Layer 10 of a small transformer language model trained on English Wikipedia (13 layers, counted from 0, width 128). Numbers have three digits each and are written without spaces.
A neuron adds its activation times its output weights to the MLP's output. To switch it off is to set its activation to zero at one token and run the rest of the model.
A neuron's activation on a vector x is squared ReLU(weights . x), where the dot is the dot product.

Input weights of the MLP neurons that the questions are about. A number n stands for (n - 500) times 0.00093.
n18: 254610454469724283835463663809468525360287510702463529671402412680544275505754585539702436347461638597643654629453278220500556217500343381563596308280698446415668732297530610547358405340358495410664560276689255592269203434587529608640635267708232457684476567604610445618367436281669366560751609632670369750440608413688166652536455690253541631317683399500335312269477500294465779482463
n75: 246268504652351248550482496783456466426436296563357514694554467589750181495505532560544461505588657428717365496410579509515442362564573609598638236463644766345411669690562473541650462347468567457477791552617288421423337461540633315361381366342429629616414758496644269660332335780626518398672436561423631514651556689608130547754319164072413569433621345646476404563574458204449270496906
n86: 430515481262213488663472420469504647319470384662448475527308529367429531285742464541523628703574511519614484535236304596517674544585407609400533492379657687523385575500606174404278641471423440817710472555526440374609484147488663331442725353480487632554403652507568281512322420200488295385666561547594594563532392488592296439727564504378554482652508716732470739488322492446300511695823
n90: 533489445496554480635372617705492548545565434606448397338560613408584281370434379372551407595276314315362795245524700519496603508679573451341566412651831500554432786450301222404609402442354376479669409411224609480306544325268451669471824508536496735367488525303355530407419643735404394520703597621438603479413319187504606657683577419675442565504576413406560555214414504419371418508588
n99: 409297453587505557815325383639431386568387486620214333483104435468542572433324637859284427247245609529691820345249550547386396391648504368468423879593564491462264496614637361646435599482545592665713647607606465418110456433807424420409669575664589532573389500423561349487420597423487344600429522208704564560374559264257500361573584513473620556262328471393425496221603613437645447663724
n191: 330246500341824180608609377579471687643392313533450517508618443491713419684206597570318561357391564532409475384344629386541571462719637460223375403310509566367333629557608526349385401504636790477887678393638542400534615546235560443469545462509442552469475561449837446313342487652525492583568453537450259650542362530652513789373259457166623569310546277633685413385410272621707355512412
n194: 329309274478859589756476513332537403243343515450660054191207401534649373683268324724357619377505549358472335454453583482546257603447763456367326344587715923319378612637587669470495540588629571667500737390681638463096748897389380532876590378443450641828700607618747470532510356477320295607529634362504314525444596359457274527505420548452509594509594434514389495162651424604522377431363
n198: 521458512293195400313423396596628407550519437733545634457646359402637488396542856542472429684445361500564938384370671563302645456579483660470463451676673322609354839660526425601342552748479459592479492388420627572598287216600446562542669512406366613428344567168465190594582620301602744375566632504600664385512441580708429488400617364471350496635333518757491480463666515469465504591650
n199: 433474306491428454486399707473491250419544338703523301265574568572456296613543672886242625636538421552587684283477650451375651363669509344423604611215691187646477427572754712538456510529467551456381682284323244736444402611196288575137922482551622548591467628543332332678411208703472432550579491262446412626249584481347467658752025519552585604514468445477549242398518518425692771540357
n215: 203415428578461378294598428484654585170480555370590403563372686320530615722719641704427524491398469635695560274615334357451528365529404546298433372341628521626402455555470328701427522368392640707504719352509268881533504406387681599521671562458674428543525703538395345560246366500657443362621588428556408759419341339219475355418587546337332474438323393471456117546672371394539473744434
n226: 262651496461710577361356500557398366521504185605430229532463340350591583705677454653673504240385422701736704367051496504407565643609630249358445574454428697437480431607568345481548672300304558637649504504302425727517595428629660488462592557429448623752674597569676341643487487653525715484429446580485454444390488661256559712330544166345528440409311389366703540479800496524578561544672
n281: 672420338427637225650639507431500231548364648466446591478337573621418534303484329700473327614492599383588707511256520586529557627535512329383318539507572407418192700745514698514492645777508515500588622521665461508625535242466437500396286608566594616673438432296306355724402606595675504400406370500693522322565481608430524570491525681382357486453670178630367280531545614708555605281396
n312: 482608431583815218540211500664383229532479291763583360458627652724509614491662659509522568540341542570717619513460504538121391213580585706166257491399604564369242443627423464544643491518345640571853712523567765599668438505371464433668823259434556464659487238284608330615504324736694491509202509556516382509500327672363518605378458518295538472579491495764434431274581592471463377419754
n319: 475266443293287447619461447586524516375348374735209530336354352677454486505495309520538769769732745491366255576578556228185394278505559422601371305388832358663340664440509649536612422611402650620671313325186353404422142537524813295424728616745541610631436680545588375599397423642656342697387885514632718490274734375647267505787237544357396500481466768604698476608694726561858690652650
n331: 500445557389606597500492507631481525544311682541508584263617738516294353492359417743465314283293567526728492688394280455441368341576385592484448473496476578541422647524446560864286517277492582630682523521568453454559516461639620575309517633559546460711709613493395483526452570156465712504643405225457544717349534355146592507304525333229294514575406585540370385409557433594729401584445
n334: 249752508496500524703403800372436342217339588468185517551581241584666554591562659893361559806387465481700551516362379699539404656698812610711330383433571534516536488655522748556207535584660516600592476440301577552639545602353434446613634439582547546609459479335535348566459807457638616268672508374504477301468457567655525523500500570323409577285387264393444555439642419294554564476540

Output weights of the MLP neurons that the questions are about. A number n stands for (n - 500) times 0.001.
n18: 429515741376645538460578471357625490405652638563544503700503420439477662575386362520452545446459444533554560602415344439264520530571649412298664599433659557368545538497547699513507467566433584447313542474364506592396643475628553400573282491500322601485585397553529310385451360644636570743435691708443408569581517500353630264586510481403791025445449324570603591566418481477526487481450
n75: 418521474374629448647638404529472377578433341432497490557438513606485568730488529368574358658331530301407415686580667448304327367465367560494323544417503481542701474489429387604510201527588342559395425500542474600579354532786454522638690577526391629622520456408418360796393391425535497571407384606397429767725563464450430576444555572584322572421533600393261522446574572382566458620613
n86: 609518458450516538446663422438493365615381590504379548644451494420605508307521289503608286424359398371582537449559390303480447621466637365570714430595436631449526564420557745628520553540452401582597577487522557539524438557290383453705561539561453465412546422607552530392504439562424574446503603418307585690649575541717669549438735449482414315552429680184514323613652667367318490414291
n90: 629420466500511332363432524503402825506305438557655550558497555525532281411465660525316330486631521632558319279409683604239407506572661494637514566471356408609427480556506402491578727521606447517557549608497471524403593341621537613488329615509440487453462635533474554566522398524473414366423487603591494482406503503562562737478454523481557571418341441471352486503489532356459436618649
n99: 433270330746380546496491373567557611480500469524445651274431569494422590473286403479601377383530679534544421474296621441459458607459650429354608544402530641442483556560351325645602558571467704554525480758689631257497439519400411567456316475375394460410902513483626586500507387606434563523631398461659568571577328334453660420465393546304588536457536587320347435542441550636673602445510
n191: 436320625532624527571583535417462626541520447632401561539691415386463463548559562520569478531508497604452299464599629497571468592494622523411366484670671522366198594459429551421480461558528674377705563409351416410586411460350170445591419405491321569566420466464541424473393680341429566659327406323401599638624517606594532570652507481520548563379632343353643488650706478445688497522268
n194: 539488527374394493474589654634588518570389604367468442651654335645622329414383550468316486433487638274532437354486605365643475514306413262541389640637418376646537349384444390678451545549594268450427406420413427614585444546471532349465398468365691246368455572384622662489278452472620709470617578320374550503640730420348630599774645416466443799558621613433537513605677547497520419567680
n198: 456450552617407558568597497391658439346409588313554474261439457491552299584471476523578448563712469437451630483509618417549339281529650457720585475326275410647730470562571457479632653356274550450362612491566503519459594604509297444440554443646533546558423524453628528546696517453345454455398476704488581410297698416509494476565293391581495574564382615500725554586440576519605391548475
n199: 465455522729652363563401563647414521578456331411472496537747461409485372547639526437477560445984500527640490549654814576397521438528435460447557565373601471594639352387355389247568415503409490426680487622471435470528458545456148481391621475313413511563584433674447407461734531506048356636403303568448506618580528529500393603479569467611468558507615654366507545542415549571656516454410
n215: 517560689450532790463548349321500434444568414056344643649559405338430577433522509386633551479335491552438649527545606613400563680391488549421425549589511559494590598641520451334405525325527437571480619365368473656513413354582609459355400559500381647511576546466656460412493446440712582506445447641582500384458522777485424575500469443525402229434518625562563351570479497485437369665475
n226: 662638582602532491503428497640484355395518525573460374537461491303535714341508462425518565561420500491589325684536366596390390445537558359470469784461521632329512438567471650568436551509646449614511406473645509560512294387447590526561546736618540555484327334534432377391558407508573534442509634515604494509646318404428548461531472571468526070467662533459708338414468527205536526494417
n281: 632385653535410467415635580488394532588481494508688493462624646535497342363620485387446605659374572481705506597683436616443475510289503379549474377631626388713374509306584457464550538516509568486632479500286578441478533551214589405453568577366500373331587370560509446533587529453334564455469615503449479394617539485488318549572640610628492419574680624267510647568440393412315397527375
n312: 574427508479220343360599545469597530494536434535457589671591621454140562340485629534560484503537674642563527613588596557193462573445582298545318646268546557516503471397478441627563402385592429328557302599601487376426547447336410568437414482538347528488484636537307533235465594518466387487503666380412695405448490538510529432609446644617714578477462715418525428481563442546671583598393
n319: 686506551338403474555411404303489518566551543634394627212513507497449759536470497556302673593572662652450347643361721415474596577382386386388453293662610483228683528583771347304406460493455337228450514464545396604496561507689656480388742615441623680417464670485416566752772497593558306531294570559565524511507549528321599539451599521423453174511409389653268637636493395449436535690467
n331: 563560529560488313605562446300554448410600307381503550715533319449599329379644525450522683543516587458287458251420649477602657493401590449462491542724604453518573350406442573478510510545376521603432550603512537462658506641449445503642360400350482592480351467435670562405335497635637372281503573645583454388604530661795465591624448419580539500305588532422583611488466528426228459376621
n334: 625665484413512513616381536594474506293664271511589481640668444520463527560503439381395687404504458451609386604329366307526562417537520581445491643416548620459405585563460560474451325524424705562625571460419477548447603367352528428597365397315322677503324543555618580433610511567531590407233458567656485599437519573395458423487546565519545246461638512477575552532491559296637597459398

Each question names a token from some text and the token that comes next. It shows the vector x that enters the MLP there. A number n stands for (n - 500) times 0.016.

Then comes g, the gradient of the next token's log-probability with respect to the MLP's output, scaled to length 1. A neuron's effect is roughly proportional to its activation times (output weights . g). A number n stands for (n - 500) times 0.00078.

"on", then "port"
x: 548577626494520554488613576374435563548476445532518586480512511582506573515405462493542461408570447536469518484556524584793516477592458446488568452487533557574519536534506478465511434550544452335448378480548588511582530459418412431429380472454526528466516522419522610410561480560511482561449507456364447513530563483503449458450500474466532485512457439492551435502495433440582426495535
g: 480126618606650338579323553805431435452604595584423610540645733529472448577633481495484514383582528546636410441478414475516519456582378680474595584652526572411217456644407320336377407579432385431495420251590512387369573617544568501312379463494411587461434349484411495482514336632292390488663558438538456369807680558410536570706506481543632639537589411477563621541474340668460587433377
Switching off which neuron hurts the next token most? n191

" ", then "en"
x: 498504391662518508456463497528447580604566478525527536526542506542431463546577430540483489454754414540489586481510608468523392408537475552536445474539511534476492457433534532498492453434504483409515418450452582534506509583553429527499648481475517476480495573608490421519520526480225455584494497453413542509475504550494477474520489498569474385469516501433491481416519417565518536515515
g: 297462573505103611577546697402562674669635338440576461448378271561566467518650463472647442328527402483619394460444613553573453610622522331403552462697522590366357496374581659415551415672619639460297325534550502549460558694563505516616247490625469578281526722509460623528366571531488632370624522378489359278567565399285549573377650533509523411646557550582387487570480424464272593431503
Which neuron, switched off, raises the next token's probability most? n199

" child", then ","
x: 580483662487519573429535533433450459475533534534527507413654640521443483407503548626539447485536501447511557520593439476508484536409474450445463531540446517500540471437380450568485473521563457350526447530564546526500464540475610507439463454393520571417496534493465454472543595453433524474489521415342595603499431529486574478532505482521425300499511562551554506594565491582544536549417
g: 571688456550448669324501542711459616427460619415695485506537516353434259577448693669449615442599411568631631702560545412401389351592481330644550552532359693382529503487712338555487608564592569561539500681341519580552437597407237474583423528415492562536743572619464522342259417448319603313272470453365458636580447586672423390543565711559454558289418484483488520456370448258440503370349
Which neuron, switched off, raises the next token's probability most? n331

"e", then "gg"
x: 603560616637429510594511460500401609521550503553436584577627556513460419524554543480552495388633560419503490545484545510470470460430464476639502427413504581449473482392434553471527491514516502292483418574493450438457489514575547544505494509496545349445478451468543551531415510439423521499557474531367473538555534479533456483604523473441483539481594530549325453512570455422482532530480
g: 494344405489509361495394402421360458349339683470347515590577611622610321507421679674428546407424424421663637466553458558480326397637496603517507367374734397487408520272600520460733405518308496505468359524197629440518419520672503306644584735512640466459628519351375470438725544710560525462595601549589454652582495369426674372543296360473669391446550716427424564577390542698604501541531
Switching off which neuron hurts the next token most? n18

".", then " The"
x: 514505554698472474557465468506446491510611542448525469560475496461535580512559460626509505427529473574393536450488406539455446527553528525525505540631422494513420391632468428529525390481599394615474449532577521517518502532541545435493485456555531407457355466483408397523442561448544501485539536496422573503456503537448572518620538550518470274460476444533547505449514508484498499501521
g: 499517608449679468334589399454649548541394385611417539479711422701437536480498532592665739474608463533348693472464313429507406452414475514682642669470466385584448608554496374445414356311603417426590443586646611465389513287722531611423293391514651537630643459621634391311664515563315359435450573634410515380424538508230620402389226527603572377580424390540528475474700666460224529593509
Which neuron, switched off, raises the next token's probability most? n99

".", then " With"
x: 507476608727478505522458503482438485470597481447524477535475531476522513509507446570512497491519425577464543468502442530475439485541458570591565567618482466478436441600427459542527379452618442533475480513553515543497454524524544426552615416524494392433382548512436425535456580408493480510554507501446544483429496539448582538566517621486484223472464526532522529458529497465518487531506
g: 556335495404584568525530589454493626647346448537299183510451589476352451424455649453587503398476586507632454528617449499586569627512684235603754519676684318455336574558639331513336445371565468556537620510520355631403403616401597633498387661732421552397540393507410414445552505410576396657674260546671592193561472481492523520394498448334476509498597505445637466332783421410334578632462
Switching off which neuron hurts the next token most? n215

"\n", then "-"
x: 406509338730565512551512379446390607533596523547447524426456600565484689494426498531504487389542557567493528552527518558565527508541466472550487509564448541464434450543504454603511536469612482552482494631448471506506515501524418482503402507509496444373434482469427474460461568515411507563531561514426484434466515486550440424545524517522467408479514454553508593470438474458573426485459
g: 614488518583499578502422446414356619585516583420581536369598477341347527307692436357543425440741592482429552586392605632548477482498502483456445388509568671556659398533373603603611369345428317159284439598424837441416608623350489392453626628596440531403686470478576560691498381595579492492341278340536487580587359351613569508523471541736580354368614764607481335554376332631481550460513
Switching off which neuron hurts the next token most? n99

"h", then "p"
x: 501490588600522500583593492516450569534598468442439520565492448346495506429497392449489447424475550529465545492543528495572504511482549458557426419515484501398384418409502504439493494555489524253462463565480596438513452511562574570479526479442600527511532524496425498435553494603409511423467520479474585437547496465529520568526561597629468448419532447530446543417629459658487627524486
g: 422664441630648357451487556689586765378445414446501662482399662295604475387405645501685465456527594569304525625438391518381417573399732593573462423568413613363487642549234243467438574645410800653284475588554493422668447403409503436472481510530594372491599356389426490603541464343531452407658401498382605456449605591413530627438583321568606645278546580416407699419363651349489628371550
Switching off which neuron hurts the next token most? n90

" \"", then "Luc"
x: 467545471813502500478555480426383503487601483564586498459506557460487520527463527556564424416645414482486523470583376540537493477491500525567519474565479510457441455521478434511459557439508435601513550483449556562484520523516442503526500488419602391469493532526436476509517546508240526472562570506475469509507494452419464471511474545438516496530508458481443542506576512444567515481492
g: 442497413501592431528572604595612478510328604507469487404593570670397370549864510397378484474590611645585483575385583409532309241673490471491612503360537570678557600402547477683389523546558497866712424536592406669528471527410414652356441445651420306545585492484435316351318776408356465327381544389503216547345496446368578613445485342569569566575275500529536497592489365583510412511599
Which neuron, switched off, raises the next token's probability most? n215

"Luc", then "ille"
x: 551537621657505522486435632483471490586526504499476508579513634497405486412583503549517444411478464451534463555431419542597450484564432586498455435491417521552625492440498415610483445534495494337599467474476499436521569597510468577505425473502532287445543559579436594506524557408446522467469517428448550507435547525545461389524524392408551470596508521459509507572453502470513542464455
g: 374351449516435600633381504505666583478430389568432474531557372435490624375559540529404573527476738703496578634440448640438509576463430555497462780472640421560467460441477710378562583396412577509892523354347495371291359726462591557344495573445628463330549431482583656466546550506472480150664465561428474580689428345591298292522647666367502526520740339515380385345407559488449637424435
Switching off which neuron hurts the next token most? n331

"3", then " and"
x: 634530506524459560488504502539394503590568564405469555520498565420488587540516401429534394480500496567484645540463502612566506638486474450480450444655487495496448435521534445488490399580549404490531496579516573570456563567422532455506398524458548496456477484444529525545588570581542508503505459485362523468492442452433535460445576481539456274435573461366513486451502484570540541466481
g: 454551568579467646459399617526503607694586604575729529317399654392567666386408475554536581483617603690468450489509397432521570370397483293431433302586634383238459600486545296647668556437662503522594393311286400359514372722597440534254305484723697563461826530299381421541496442378364440618316554602411555339433491503675448600479493519419568424602654449502494472584540535571355427518534
Switching off which neuron hurts the next token most? n281

",", then " which"
x: 524462495575416526470516525464433534539587502578472521444491509444480652401436458551542495530522438498483476508512473561580395516512501498562533399532575515438472483510493509510564446477532482457570381477417567559538469548580539483492604432520584470481530584524531440500474509473460467547514515450414543493498511541552499572479531476449508117487463531463530544460551445594531520483543
g: 493601557594481513474596470572611560517357405615593598487525546607511530471659363373562436675657307549423618413394496398541557502429481421449317393549532295354490552435260578659805471407528412640523385352543482280578577353562560585648568425496552446596282652354470512554717570728655367404504442511416302457645627399366313611594360489697516433682646321560469376337514640613300267552604
Switching off which neuron hurts the next token most? n319

" to", then " "
x: 449559580482530503520534569491480596491497627561469475452494480585460494468449442433485539431470472456518573498685529475583550434404457537521463493499449558524531457456501522474430523415536497459501429426464537486429473574505551502608574522515615360548539502470506414526582544500347481521612475449483558507512555457431494504503579627466494186445523542496531559458500493541541516450446
g: 347403558592410321345546349308576670550433531360637531819415725540318690601365631511285455384633581613477258468366404494282470488428518317651415552487459506562583472441224416628486601482470405349436385375556476467398647544713557555404551571385548517266397567447512588613518426328649455516483647633451525537479492418577645586639478640657476617404600689452357562686599338516557532637530
Switching off which neuron hurts the next token most? n194

"-", then "t"
x: 511506448731489582394474496502398434478636459592500490493554489489500510449496461535554449470818465503488543457559480576469435517544483462523479503550476487517501465552442456431489455517452527438482492459517576522531529522469481537534477466465523605484568490506437482517490453482313394533511580496452645477473533514439459568434521494430561416561499450506399578471536504504515543536396
g: 240789561456425399605507745535476476497627391393321565390579628213386528459624281452347347636504451622382610617538565553481556480470485593446560617312511503511586547721445448539501528346424515511423435360635464603584458405653439444504645611580384517677579518563225466511713408622419355533476537466640427465389772486441693324519594329650429477303589638455502518283373598446517362540675
Switching off which neuron hurts the next token most? n199

"s", then " birth"
x: 571560590507488504576483421495492501507530684580541478468525511563489613549465535577497536519379481485465555586410484461521515489393500468496582473571455555486437461457558454419420451468599444409479464536552523521455569530486537599521466476457515509510465525570462495520506517504476469522552567450487530530485534497389542478539443447487546137472502470534470498498497487560555530473414
g: 400500500594323523571716570598613466580582603416508660506549483379498470618511608259507437501417709395288320709684480452491450433398559428534532591597480545343550417353689478558626289689549572527379515623426626487535586380308497544487348616423382343465474476539268416736520675400494290448413500519298511684591821454267611674390534470648433538538563486319434461600633271474612499420449
Switching off which neuron hurts the next token most? n194

"-", then "load"
x: 502480443697427585411533448515446472489662457591494543525550503467545516448482485561500439555782501553521557471540492564483497493536476414538469525513465491536464365551467431450501468512453561390462483474550515511518520564449483558510445447460485542525546493515437500528472431465292421506541511524463638466498510494470438519464499513455588375606556475549487574467428534504509526513386
g: 611251614375518323502476639588388581485509539557510312585605424552408320555501420383519540656527439556442435413439648399492636465658393477522571510598489530389409314457653359287386562600328497517760413461728299503592575476548475434432526401437378650454609377420484451676670322582540262405455426603580578459650411608417566472721669494505320363622485741573768448374664470599725296424522
Switching off which neuron hurts the next token most? n199

" was", then " thirty"
x: 577489449396479453449602607479402541554530510561496495656506502481425573535454527535501372473489463599487554498525468515443499531483501541509508524424482547470459494518421416439513526475461476305522417595444560483527528541506550484543579526492532485478457542549522570593479522605463443487565558504533547473499410516497523487511563470528529174479504488454473534423501504472504575553544
g: 493719534522438518412527480390541617527442379647683459468624365474337420361450654658732492460416514634449586682446386282437521459386429632597173674334612433451548411824622620416500528577451528570420531523755288562550658699579354622249444583370452501659365522489370408376689488408550539513407465551498577591466535577425452493416568509433417373421713498645446529185607413452480486387523
Switching off which neuron hurts the next token most? n226

"Although", then " four"
x: 492500526472600458531492621491485512495544546490417536557582489457462513544436473518523449567388433483478435533522375602450480500549510527591531504476501572537561431535537525573553483514666498424511433437490570489577492590507467458545413413479547477481463421575538549487471563508432573524488586509464555440435532589562447541569508465554478185448455509537469471413484419452547533495428
g: 699605501517531385463567246371519473465392439720766465603648428467376436288515692656408458519333462560442613654352583339485485291399562660530354638325728699527568352673389526418441478431447515542599477553596453474581655547517209629350466476349489457495390511382382393496403266542578519613278398588618511561594454733580461475426524654439382373650679521584469471492404678521459665483607
Switching off which neuron hurts the next token most? n334

"-", then "9"
x: 527509441662524561374450442515352523545604503579572554510532454491509562434497487525527497416799444558515591470534394577388504533501488481493440508511436496527517412556518378402474455524522510516509458439586481446519499535511495570513354532490531601460492483512435470529492547488396499530546491574486596459523522556462446547455531511447510352475584447489423518464497516522461588476442
g: 662615619516548284355269698635646518381420640376514439585407321330716551290577429573570502469451430593346448708519552564495631723490440485440672322563430491652456481428354500478499371754533541514662387547388752634383423674448599523460232575652561476343394548557340560531429401546509477483450444481596466356675448502591732367405395480552336401592666390583613461352594496636427457347406
Switching off which neuron hurts the next token most? n226

"Construction", then "=="
x: 521559546394505541487424426595466626587603431595407483407442563435523609573456508576540487513499523599455436489483516553480638466497435539480500460630485490549456494460546439506519540576583489496451437550565432503666492548476449407407472443502569494375507447545440457488393496497524458524457573477446583391521557500517429407530608477538404336476463525491485505524490500618526516559457
g: 667496480608506526450640301392394355349456568524542523571469469610552577364584437654400468438467701556403598541621648614480446334360379663655395436620429655397429429560794486646485379564454267438379321670719466458726498396374200586509235577556716310467428447650535546426534498506396718616625501633638341631521608421510531398449612532600353558367576476433550529534401412408519281488411
Switching off which neuron hurts the next token most? n86

" played", then " by"
x: 535571524403598536523436470478445452569535570542496524560555619507389577432510502512538498493464499602540520439441584526461549484490440552423585542520499652412498428467446395524557512457526496407543480636564562465439569525464449378414513418462514543488489375457488484544589577524526560447504593537490504512456437449393462554564582516573469255475531492384514498515519394512529523511495
g: 589614424397449516531464595551549352602462362650607530528504681339384431369529663341496739381506517450385428556445497664375472437395565491503203423512644399682229456560507407402651538472748374529597518699360482407433509412278746484615566558606483539537326495280429373369484488560584471694446381663509560353463425541457599544524374539436555590431584422601604243690533521410810453585722
Switching off which neuron hurts the next token most? n312

" of", then " any"
x: 509548582445494478519506532498456623469546488574468503481463566516450505472539489536564499542555489531468483496501478488475484492523498520579505497450518547464509462588435473479503459520526541409555444558453519493510513525527557513487556527499517471463482560542477451514529496548490420526507588507434502511486469553448464549521501525494492025459526512557455556463477480435562516538479
g: 666596532345649523469391653473345170363630395655259496516322350564596367369419428435684495576426447486471497572577416461514362373401415609516480551481573685393576501771347792481612496323404688521525644243411574640661617283490504437598569497424483523660352482463642502564597501505328483341566553681531476496495517504585686449412428625453440541314578312590659311564484537442568504564646
Which neuron, switched off, raises the next token's probability most? n319

"2", then "."
x: 596541515573455517530513510515406530563530574399485577516503528408530582517537494497525439510436457573448617486504483622588504623557502467541481513617447523466418388477539505493465424507543390459516475572479565571505596538433514454485417496450586478490479486479481474480510610609529536508488485484312588496463461483443541462355550454545452279417541466405557468456539479589537574423517
g: 651385520589528338632437318259435483587460330511469465701511536574516507448619367316607419438467574345374544353426584563469363544408386619292438416436543453689561481488346600341512400533272469473507514612646538612456700359370807510515625549490495381349144450557563580673669635633642354623582498494549505613578673403274735492533514345640471584723571422587415582505485490585544373504453
Which neuron, switched off, raises the next token's probability most? n226

"ment", then ":"
x: 582491585335393476508454562573452653505575414531476427493428512542476585509482562513523498551531530631550532469457518592541681490415451550530477402511504543528462467596514450474469540497609556396537461517569488481504557558492531463538531505401580525449539491452326537548431524407485400590491499481381564392523424514537497523384587513503375395498413549453547537497436549520455508491495
g: 520571488322502427396438456630402456378492567363479552723657466333599472403483588358325559490606401551681668457489394396453475562588439661339564582482311597323588452518385556470482568553608553641492296626361623665342505426407485369799491600377388395404510409539486557574478456413482547456690345671532554826715490466373394326668663484634380498538542768338541445578568358503645573416230
Switching off which neuron hurts the next token most? n86

" would", then " spend"
x: 484552470400497516488584614516474524626526690520472400497463499463485579460499427482535490372410431530484566529620487496469561479474395506493443501445461624499525422482523434466448538433566448531457435549489556500437507610502545446558553518545572426523469487507472527521489473560342485526639548484524514526447454457431557498484583647472525243476552490507560589500466464586482514484486
g: 618402458463511499521361602533673400499344336601426649482501473813455412627476468700547493667257525299534272413686564360480529540497455670563696643370650497352567500653479495560531534577633624562600380454339392527470485595446650521382557525459530511650738517489406455608671485551539472574462573426379609448283629446232579421493668268197493471580547417453402636496578380489284439317348
Which neuron, switched off, raises the next token's probability most? n331

" \"", then "com"
x: 429543463799448510468574473434414523461642478584537484482468549446477560556459509544545442508682450550531578462588405536525474468480514515569483462558500484484451454514415448533428524455455429475516561443460527599496549464469472504541494457434583464439465520545505475537508508524245476526534570506497477471480525429422467470513454566445534497482522480487431558545549494448572523515474
g: 446367614556719254446402500488389565412624465427466400489533567481419309468335578429537499631654650279433463419373614439463454409619579654444391515596615602359444435533479598380455433388470465477588469373658400572593407596627434491422737338466290660580506318510635536714623492486519498581467364322452536614647559489310429615534639538510614426222431722425706365606272584583650415803637
Switching off which neuron hurts the next token most? n215

"ed", then " the"
x: 489590629462470499448487514503441477495609475534425548499437512477516576481532460562606561410397465517488528498486532549561486532492518506514495507479463605468473421516523450545505583449516523351502435620508590539497543581534525491525464538458548532462515476520453481566575506574438551570487521507435438476473496459419489494425605526481485124502476561457552425464563456508510460507502
g: 474528589310436480558552525694491741306491507561443482455510293490631498425653328342658758551587422574473371536479325529557378332503513537668446760354410404627590421677367524610406459501747532498560518426406402386601491235503476558574304293545596512932438512664470407376673450488427422416441622511354384572410574745438361555536422579495637433459585380522539541505560511386562481366596
Switching off which neuron hurts the next token most? n226

" The", then " episode"
x: 457504521492478463602539438487563526508513519524538483496519573558505487501492519578476496490509486516543528538490427501460581501522517531591458508506440518498469479460551440431479442491555440493521464567574518436523469489540432496498453481516570490437465527569463516459519464478451572522445502491489504552484481518570514510540520502436495028568476579470475534528534565558512554479472
g: 327639433526346539494457351391409449500432437335505583384530455484514616506593617585233452486572340680556421623646552491607352741642564496730487363426405665637554611598649476371573369402548517571581667425413289476543539450413595545647456598452511662436571494466470471657671609465511166297411418595649539553607320635694465500492685412453444569456504386463651149542453516616318366391362
Switching off which neuron hurts the next token most? n86

" Lu", then "cy"
x: 546503631693540446411575504447504637578516543534571517459513541494448449474420537619539462502483570460514549468489462436479447515551527588455583472472407505559536504440496504557494391395589523267528487489545479381525477567500425489511461534475548347445425492566440516493507481514444574550420484467443612484425526421544542430476468449489640526445407533394606548501411541586514570515512
g: 312485539426674578503453506286555456538280364547389520431609357457279469234552339547549650613608706677398460555498508323526430432394552460606317672767473520548787557395647327523628415495505554567498588570742554730634478580427514587369542580292501615464374641489378390536560593615478703468415475620435611368232524497476429493556496390567481505286380386557613523453521340593619363390590
Switching off which neuron hurts the next token most? n331

" ", then "7"
x: 479548377619476509489437600559470555533512448540520530471543566507475545508603475596550540409832427496479509553546512520501463447517442528520581543446507522486523465547507439443466351530531423534490426573539462504583543552408419537456497571464490537504444474559509508544481521594289431486453515450406480520475447463506404461496432593487472442461547486483434531490474456523623512519464
g: 389758699587381331587429651575605499485458680445524414482580460236386412448610404540360521506472488544606568548626550616332575555459532438624598391516517737542319385330530612531588604799340515530627463328284698407396569478489460605467583517684517396379494473592461740605466462561496440514370522397460589444450455264575486436510267431521504530494649215583513591153508648685391455400496
Switching off which neuron hurts the next token most? n199

" out", then " she"
x: 460520605589558509425511520536465516465524532564547461375546554530483455524489541566567487482568515431518443492544474558433498469512477560446567481565396491469476422525441517556509559476547426380488450517410448480486537565477527502549588492371602519525482383460464437536513519490362467527463525531494498557510400568421418517521613485526525219405622656533515493547616470503550540534499
g: 460443465471453328348243619544442515389572462352564444391489523499544604670330384578388477556418502395570672751596357485578400547675671245416572436481662730357581437389601650642507300412541491588608498498468535744555267509504481628512670603480482481639749280493495450375467418494527538618571550277483520660415549561459674661496563423295383390552174508619564547390571311585524539493424
Which neuron, switched off, raises the next token's probability most? n331

",", then " Des"
x: 533451475595494485519503516472449526594572483525493500504521528490455631424504484608552478503528458533466570492537429532562401436502530484541507427527492462466473512574471517597563472431566479545521356490420554504482499548562569538541431403505555433509500521534482460466471611444481511503542517475389464591455489511581524483493532465473534120534421492506518521453498487562544525468542
g: 391397452435409561457454466671453663455490428382635266636672294480547400395611588595522439667573613302630477549485403492442711427431739477565528668434685538647472509556613728725372586526375459721634453528567241451447499487520608483389376401703338356686487432480580326459536539436534438474384615540402457429340509344584202523627429730449608557450412523409424335681524374338447492579628
Switching off which neuron hurts the next token most? n331

".", then " More"
x: 508467569723508489494449465489462498454579489453503508543467508497523526518491462561488521479486439546466562525549446513543452475550476584595541530601464517477424408538458487563526429433602443545458471517527529561485464510556553469560661455494474382443375531528414416502417578408481549515566498474423538508395490532463591501524555565476465205524465543555551536478524456503531479525468
g: 419391552550566525562385507391658496673403464482230291543640472611453427709461582599458360710505493562306410406565550486514469533440707520541558565485652385699410442531556692320423467517403499523663529321544411758701401459525513452554377504329373378324483303571609402654359617681533491375587345706580348502352477431397416659681458402533644535449525679533525590350520726272327487444620
Switching off which neuron hurts the next token most? n331

"\n", then "="
x: 402480317698560506536481393432359629529614480560452550424418613532494662508444488540487464445546569569481547522539545572547534527532464480560495510552457538484423432522476456588491537509609496474474509650448485515525524524505470473539437518540449482368399460452456478478456561528393482531510554529403494412463532511548465457556488518531464402496524479549528611442479445475549428487479
g: 353469539447476542535493569611359542596642515316412537688501366517377563474517510278608383423541458412367403659339576618508408483429474395572493460524422561459631496343403627590627352353396536342334492492682627531583553648347627522421544759490282724465421369463485524380486619470542536596590275721485651385703602595650647349506475536792380469558318506315508611494387545741436531208601
Switching off which neuron hurts the next token most? n99

" a", then " bar"
x: 508497458491563466538480506485485511491583528555519524528543555539456522475465556614519463487557535550515533528488518523419512437508477552494466513483568569488405447394454482402427439560503481318464470541550471537513523537467500563533561561462612483438416550460450476554570452537547457494555420557461508442515489565547479531484443535471483135517465564523380588491460483532564617507540
g: 435591534458455631585552488613622554497446378452295423283539692528539637436561627425416520536553743492361422431547493434548445319651539444497599326532458523694717487363402478631530482385348602389378561383412444485472476606446574396502411402537547381567697502497257461331647512589562521597369658517474413681567390442481836497388402260466552439505620535545411357691689280604294851617403
Switching off which neuron hurts the next token most? n312